Layer 4 of a small transformer language model trained on English Wikipedia (8 layers, counted from 0, width 64).
A neuron's activation on a vector x is SiLU(gate . x) times (in . x), where the dot is the dot product.

Input weights of the MLP neurons that the questions are about. A number n stands for (n - 128) times 0.006.
n0 gate: 47, 143, 130, 133, 42, 212, 118, 150, 66, 94, 99, 126, 115, 112, 151, 166, 94, 135, 158, 84, 101, 204, 83, 101, 116, 152, 96, 122, 81, 138, 158, 130, 203, 158, 157, 111, 100, 128, 171, 96, 94, 109, 132, 110, 102, 82, 174, 155, 136, 130, 196, 99, 137, 113, 192, 68, 148, 130, 112, 82, 151, 151, 177, 224
n20 gate: 116, 134, 81, 123, 154, 124, 106, 170, 153, 170, 85, 106, 121, 110, 163, 128, 81, 117, 113, 124, 124, 151, 136, 130, 152, 117, 165, 113, 106, 133, 124, 94, 164, 166, 98, 146, 51, 99, 156, 172, 149, 161, 106, 187, 117, 136, 104, 107, 129, 115, 135, 144, 122, 101, 138, 106, 94, 106, 132, 147, 136, 142, 178, 132
n25 gate: 56, 85, 124, 92, 161, 139, 145, 59, 115, 98, 127, 130, 110, 181, 194, 131, 86, 112, 110, 118, 7, 190, 88, 93, 121, 147, 129, 210, 84, 76, 112, 125, 133, 125, 148, 63, 101, 88, 67, 87, 72, 120, 162, 76, 138, 109, 120, 94, 141, 129, 137, 84, 140, 131, 113, 107, 197, 71, 63, 70, 9, 88, 94, 142
n32 gate: 81, 140, 103, 118, 142, 123, 166, 118, 97, 117, 92, 90, 100, 144, 130, 106, 147, 151, 35, 93, 93, 120, 113, 146, 96, 121, 80, 118, 126, 177, 167, 181, 112, 143, 124, 107, 160, 109, 126, 172, 110, 96, 123, 132, 127, 130, 186, 127, 140, 160, 158, 130, 117, 116, 99, 115, 152, 57, 155, 127, 162, 147, 101, 121
n36 gate: 123, 101, 140, 190, 155, 62, 152, 148, 89, 121, 133, 202, 113, 80, 120, 114, 58, 173, 117, 155, 109, 123, 120, 192, 132, 93, 93, 192, 57, 132, 108, 121, 106, 81, 98, 72, 84, 61, 90, 92, 101, 136, 128, 139, 192, 133, 142, 125, 94, 119, 79, 76, 132, 134, 163, 95, 152, 119, 142, 110, 97, 174, 140, 154
n73 gate: 156, 101, 78, 163, 203, 85, 100, 84, 147, 111, 136, 88, 183, 200, 195, 83, 150, 205, 138, 77, 138, 91, 163, 85, 61, 120, 159, 151, 113, 155, 212, 178, 163, 150, 164, 118, 130, 124, 135, 135, 126, 177, 144, 68, 179, 133, 116, 168, 115, 150, 99, 116, 208, 137, 52, 128, 126, 136, 195, 151, 97, 113, 205, 162
n91 gate: 190, 116, 137, 140, 169, 114, 154, 134, 109, 107, 130, 152, 150, 130, 108, 141, 162, 72, 34, 143, 164, 115, 119, 143, 83, 101, 93, 82, 178, 168, 167, 148, 162, 102, 142, 145, 125, 125, 124, 173, 109, 135, 175, 141, 106, 107, 133, 122, 147, 128, 165, 126, 95, 108, 116, 138, 88, 153, 185, 126, 151, 126, 150, 175
n0 in: 66, 122, 103, 158, 117, 159, 129, 199, 42, 105, 157, 63, 185, 80, 170, 125, 128, 151, 115, 111, 100, 151, 109, 145, 95, 81, 171, 153, 182, 163, 82, 142, 153, 145, 156, 123, 104, 160, 143, 119, 124, 164, 163, 196, 132, 74, 76, 169, 194, 188, 98, 120, 81, 110, 126, 114, 148, 141, 105, 154, 163, 83, 90, 169
n20 in: 152, 126, 115, 149, 175, 104, 110, 155, 115, 67, 107, 131, 130, 172, 142, 99, 137, 150, 57, 99, 213, 115, 116, 154, 143, 145, 130, 144, 134, 87, 129, 161, 221, 91, 165, 140, 139, 95, 120, 167, 167, 147, 160, 130, 146, 83, 107, 103, 134, 176, 101, 162, 144, 88, 105, 101, 165, 104, 147, 91, 160, 143, 121, 116
n25 in: 210, 139, 184, 137, 138, 75, 128, 139, 153, 78, 124, 147, 75, 170, 120, 145, 142, 147, 74, 112, 128, 62, 161, 163, 119, 136, 137, 83, 69, 126, 92, 120, 122, 79, 112, 165, 89, 87, 59, 186, 139, 165, 113, 120, 158, 193, 148, 145, 118, 149, 139, 115, 84, 174, 118, 152, 89, 148, 197, 214, 93, 168, 158, 132
n32 in: 159, 145, 136, 83, 102, 134, 169, 120, 125, 86, 111, 179, 124, 158, 116, 96, 173, 184, 99, 95, 137, 164, 118, 110, 200, 128, 117, 109, 131, 160, 86, 91, 61, 96, 142, 159, 117, 92, 120, 127, 101, 83, 139, 126, 145, 108, 135, 116, 120, 145, 123, 154, 177, 99, 146, 145, 145, 172, 96, 105, 160, 156, 144, 165
n36 in: 143, 85, 82, 168, 84, 127, 156, 140, 126, 53, 149, 139, 130, 108, 151, 151, 104, 97, 181, 84, 96, 128, 69, 76, 173, 136, 95, 143, 113, 70, 101, 149, 155, 123, 129, 213, 83, 100, 168, 130, 23, 107, 95, 120, 154, 139, 139, 64, 128, 88, 84, 92, 137, 101, 93, 146, 96, 129, 44, 137, 150, 168, 122, 137
n73 in: 96, 91, 118, 81, 124, 110, 105, 127, 97, 119, 147, 160, 159, 151, 143, 129, 186, 178, 87, 90, 120, 78, 187, 202, 105, 100, 133, 104, 64, 166, 187, 141, 82, 103, 151, 132, 171, 128, 122, 97, 131, 199, 117, 130, 138, 176, 123, 139, 144, 141, 181, 98, 142, 90, 86, 166, 145, 210, 117, 106, 130, 75, 143, 92
n91 in: 130, 166, 117, 119, 120, 60, 104, 138, 190, 103, 107, 78, 120, 94, 131, 119, 128, 101, 84, 168, 132, 114, 107, 167, 114, 148, 149, 150, 163, 147, 130, 114, 145, 127, 145, 146, 165, 112, 60, 174, 152, 114, 112, 140, 96, 88, 56, 135, 111, 73, 181, 127, 124, 69, 176, 116, 160, 113, 154, 162, 135, 125, 137, 113

Each question shows a token from some text and the vector x that enters the MLP there. A number n stands for (n - 128) times 0.029.

"op": 126, 134, 137, 101, 128, 87, 76, 112, 123, 155, 153, 118, 97, 121, 153, 134, 126, 94, 136, 91, 126, 74, 203, 142, 129, 165, 158, 80, 163, 135, 112, 132, 97, 118, 143, 96, 136, 95, 145, 167, 135, 114, 150, 188, 149, 141, 108, 160, 138, 125, 105, 127, 122, 126, 140, 166, 70, 136, 124, 136, 145, 133, 121, 126
Which neuron fires most, and how strongly? n36, at about 0.43

" in": 154, 149, 56, 128, 119, 114, 126, 126, 131, 177, 138, 157, 110, 96, 152, 166, 140, 138, 145, 97, 126, 115, 111, 117, 123, 157, 83, 114, 142, 130, 125, 116, 157, 156, 140, 139, 119, 159, 141, 122, 125, 127, 214, 137, 106, 181, 139, 129, 138, 125, 114, 113, 110, 144, 132, 204, 123, 140, 132, 87, 127, 143, 100, 121
The neuron with the highest activation: n25

"ots": 85, 120, 104, 90, 152, 105, 109, 129, 147, 107, 108, 150, 97, 118, 89, 84, 133, 111, 108, 124, 107, 147, 132, 100, 117, 120, 80, 126, 123, 129, 140, 125, 116, 146, 133, 121, 156, 145, 163, 148, 140, 120, 118, 189, 104, 116, 143, 123, 151, 144, 125, 136, 94, 123, 105, 193, 93, 102, 107, 155, 87, 168, 137, 128
The neuron with the highest activation: n0

" |": 136, 112, 139, 102, 106, 125, 140, 142, 132, 125, 117, 108, 124, 151, 131, 110, 137, 102, 131, 128, 145, 60, 144, 148, 121, 141, 109, 120, 153, 142, 114, 94, 122, 127, 102, 103, 143, 125, 115, 142, 147, 131, 125, 114, 82, 167, 117, 122, 137, 115, 146, 194, 126, 125, 124, 204, 137, 127, 153, 136, 145, 125, 122, 126
Which three neurons fire most, strongest first? n91, n36, n0

"S": 132, 111, 142, 155, 151, 132, 123, 157, 142, 110, 81, 150, 123, 116, 151, 118, 105, 121, 143, 123, 119, 98, 160, 161, 137, 141, 134, 95, 88, 114, 111, 120, 130, 149, 159, 134, 164, 115, 116, 163, 159, 161, 101, 191, 142, 143, 149, 135, 118, 145, 111, 111, 152, 107, 132, 198, 123, 135, 113, 86, 110, 123, 151, 144
The neuron with the highest activation: n20

" win": 78, 133, 157, 111, 88, 123, 129, 135, 122, 160, 132, 131, 135, 117, 106, 136, 131, 161, 115, 174, 105, 50, 145, 149, 140, 134, 125, 132, 163, 103, 122, 143, 145, 131, 124, 118, 174, 127, 114, 107, 131, 103, 207, 154, 132, 116, 89, 143, 154, 122, 114, 115, 63, 94, 125, 189, 117, 130, 124, 105, 60, 134, 125, 108
Which neuron fires most, and how strongly? n32, at about 0.24

",": 129, 140, 78, 102, 136, 132, 124, 144, 126, 120, 119, 126, 117, 87, 142, 130, 148, 102, 131, 102, 129, 111, 113, 140, 122, 157, 146, 110, 153, 126, 119, 143, 95, 119, 116, 130, 143, 138, 103, 129, 112, 125, 171, 98, 99, 136, 120, 106, 103, 107, 138, 154, 130, 145, 126, 225, 108, 137, 103, 150, 115, 95, 119, 124
Which three neurons fire most, strongest first? n20, n91, n0

"\n": 167, 166, 143, 105, 95, 99, 127, 134, 141, 141, 140, 130, 121, 136, 141, 126, 129, 151, 130, 131, 132, 128, 119, 114, 130, 149, 144, 138, 128, 118, 128, 89, 120, 120, 126, 178, 137, 101, 90, 128, 135, 132, 113, 120, 128, 182, 125, 123, 127, 123, 183, 111, 173, 94, 142, 220, 149, 102, 119, 113, 106, 120, 136, 132
Which three neurons fire most, strongest first? n0, n25, n20

"ult": 106, 118, 96, 131, 126, 109, 119, 148, 157, 121, 131, 111, 87, 164, 137, 139, 101, 133, 98, 162, 123, 111, 164, 181, 147, 156, 110, 117, 119, 130, 125, 140, 66, 108, 110, 140, 101, 102, 139, 167, 103, 134, 136, 203, 149, 136, 98, 124, 107, 111, 150, 145, 91, 83, 158, 162, 95, 133, 118, 146, 106, 146, 130, 117
The two highest activations, in order: n91, n36

"N": 126, 113, 156, 173, 125, 128, 98, 162, 127, 99, 76, 129, 128, 93, 138, 104, 148, 119, 137, 143, 151, 112, 130, 102, 135, 111, 164, 75, 77, 145, 95, 134, 137, 137, 129, 119, 139, 133, 121, 165, 163, 111, 144, 152, 129, 152, 158, 159, 129, 143, 167, 117, 124, 115, 148, 199, 125, 127, 145, 100, 139, 129, 123, 107
Which neuron fires most, and how strongly? n36, at about 0.3

"o": 109, 143, 146, 130, 131, 144, 95, 113, 155, 155, 157, 143, 120, 124, 121, 135, 122, 159, 122, 148, 106, 150, 159, 137, 119, 127, 123, 103, 142, 149, 147, 114, 125, 117, 136, 156, 135, 118, 139, 139, 123, 161, 172, 227, 93, 162, 105, 102, 104, 130, 122, 147, 96, 130, 150, 182, 131, 126, 91, 151, 128, 114, 145, 137
The neuron with the highest activation: n36

" Pat": 175, 143, 96, 178, 89, 137, 121, 106, 113, 160, 151, 119, 125, 136, 104, 113, 133, 135, 109, 118, 134, 118, 145, 180, 117, 156, 90, 102, 145, 84, 89, 138, 135, 144, 157, 78, 151, 149, 126, 108, 163, 118, 157, 168, 134, 154, 137, 136, 105, 130, 142, 129, 132, 102, 153, 173, 72, 116, 141, 86, 142, 114, 112, 88
Which three neurons fire most, strongest first? n36, n0, n25

"a": 128, 141, 113, 115, 114, 154, 105, 115, 153, 136, 138, 142, 138, 109, 108, 156, 102, 150, 128, 141, 138, 128, 141, 123, 113, 139, 106, 107, 136, 144, 140, 118, 125, 139, 136, 140, 156, 92, 133, 123, 119, 157, 161, 245, 106, 140, 111, 101, 109, 117, 144, 149, 111, 127, 138, 182, 140, 127, 105, 138, 126, 123, 142, 133
Which neuron fires most, and how strongly? n91, at about 0.34

"9": 122, 151, 167, 109, 127, 118, 135, 141, 104, 156, 125, 123, 127, 154, 120, 154, 121, 142, 102, 91, 140, 101, 167, 147, 123, 89, 132, 116, 153, 134, 148, 149, 100, 136, 160, 148, 137, 142, 160, 141, 138, 147, 201, 157, 112, 127, 132, 137, 128, 147, 177, 169, 134, 123, 131, 197, 149, 95, 89, 105, 113, 147, 150, 102
The two highest activations, in order: n32, n36

" the": 125, 130, 157, 135, 123, 132, 130, 131, 135, 136, 124, 143, 137, 128, 132, 110, 145, 152, 153, 144, 126, 124, 149, 146, 118, 149, 87, 126, 153, 114, 99, 142, 99, 132, 117, 124, 141, 110, 140, 149, 122, 117, 99, 115, 142, 120, 118, 141, 130, 101, 136, 124, 150, 165, 112, 243, 138, 126, 118, 136, 134, 106, 119, 117
The neuron with the highest activation: n20

"0": 141, 146, 156, 112, 116, 131, 96, 115, 124, 106, 103, 127, 102, 154, 138, 107, 139, 148, 106, 100, 152, 65, 134, 131, 110, 155, 119, 130, 164, 120, 133, 170, 141, 137, 170, 115, 148, 125, 139, 152, 136, 153, 219, 159, 112, 138, 144, 116, 168, 157, 135, 117, 133, 126, 121, 187, 173, 125, 91, 113, 128, 136, 118, 111
The neuron with the highest activation: n73

"7": 134, 161, 120, 151, 121, 158, 141, 110, 144, 128, 137, 129, 131, 131, 137, 91, 96, 118, 103, 87, 178, 78, 134, 144, 109, 133, 135, 121, 106, 97, 125, 184, 136, 144, 175, 151, 148, 120, 123, 148, 137, 134, 200, 122, 105, 85, 87, 164, 157, 154, 131, 130, 89, 118, 111, 171, 150, 134, 145, 154, 126, 150, 103, 114
Which three neurons fire most, strongest first? n91, n73, n36

"TA": 125, 116, 171, 153, 131, 139, 148, 148, 133, 170, 123, 140, 136, 137, 142, 161, 121, 137, 119, 143, 127, 109, 169, 126, 124, 105, 151, 110, 141, 146, 137, 132, 110, 127, 125, 134, 142, 161, 132, 142, 136, 128, 154, 210, 111, 143, 107, 151, 111, 152, 175, 141, 107, 101, 127, 208, 137, 97, 142, 109, 165, 118, 139, 108
The neuron with the highest activation: n36

"ro": 86, 131, 131, 114, 183, 142, 94, 123, 140, 107, 120, 89, 108, 140, 137, 151, 105, 111, 129, 124, 124, 127, 162, 125, 144, 145, 118, 128, 107, 162, 152, 127, 210, 132, 112, 136, 139, 111, 167, 130, 117, 142, 140, 210, 97, 187, 122, 114, 132, 165, 155, 129, 93, 143, 139, 165, 101, 136, 129, 144, 146, 126, 107, 107
Which neuron fires most, and how strongly? n20, at about 1.3

"2": 101, 138, 171, 110, 99, 132, 140, 123, 133, 144, 138, 127, 75, 159, 126, 112, 142, 168, 97, 99, 138, 105, 144, 168, 141, 152, 124, 123, 115, 109, 84, 154, 115, 111, 167, 130, 145, 98, 75, 180, 146, 158, 146, 128, 105, 136, 122, 138, 127, 157, 132, 131, 146, 127, 118, 188, 143, 140, 104, 122, 98, 150, 86, 114
The two highest activations, in order: n25, n32

"z": 82, 116, 113, 126, 158, 160, 101, 126, 145, 129, 139, 126, 119, 131, 122, 115, 133, 133, 160, 136, 147, 82, 120, 188, 141, 116, 115, 104, 127, 147, 133, 112, 102, 130, 120, 116, 179, 100, 137, 152, 144, 147, 148, 228, 104, 127, 131, 113, 122, 124, 122, 137, 152, 82, 149, 164, 86, 85, 103, 124, 114, 104, 132, 118
Which three neurons fire most, strongest first? n25, n36, n20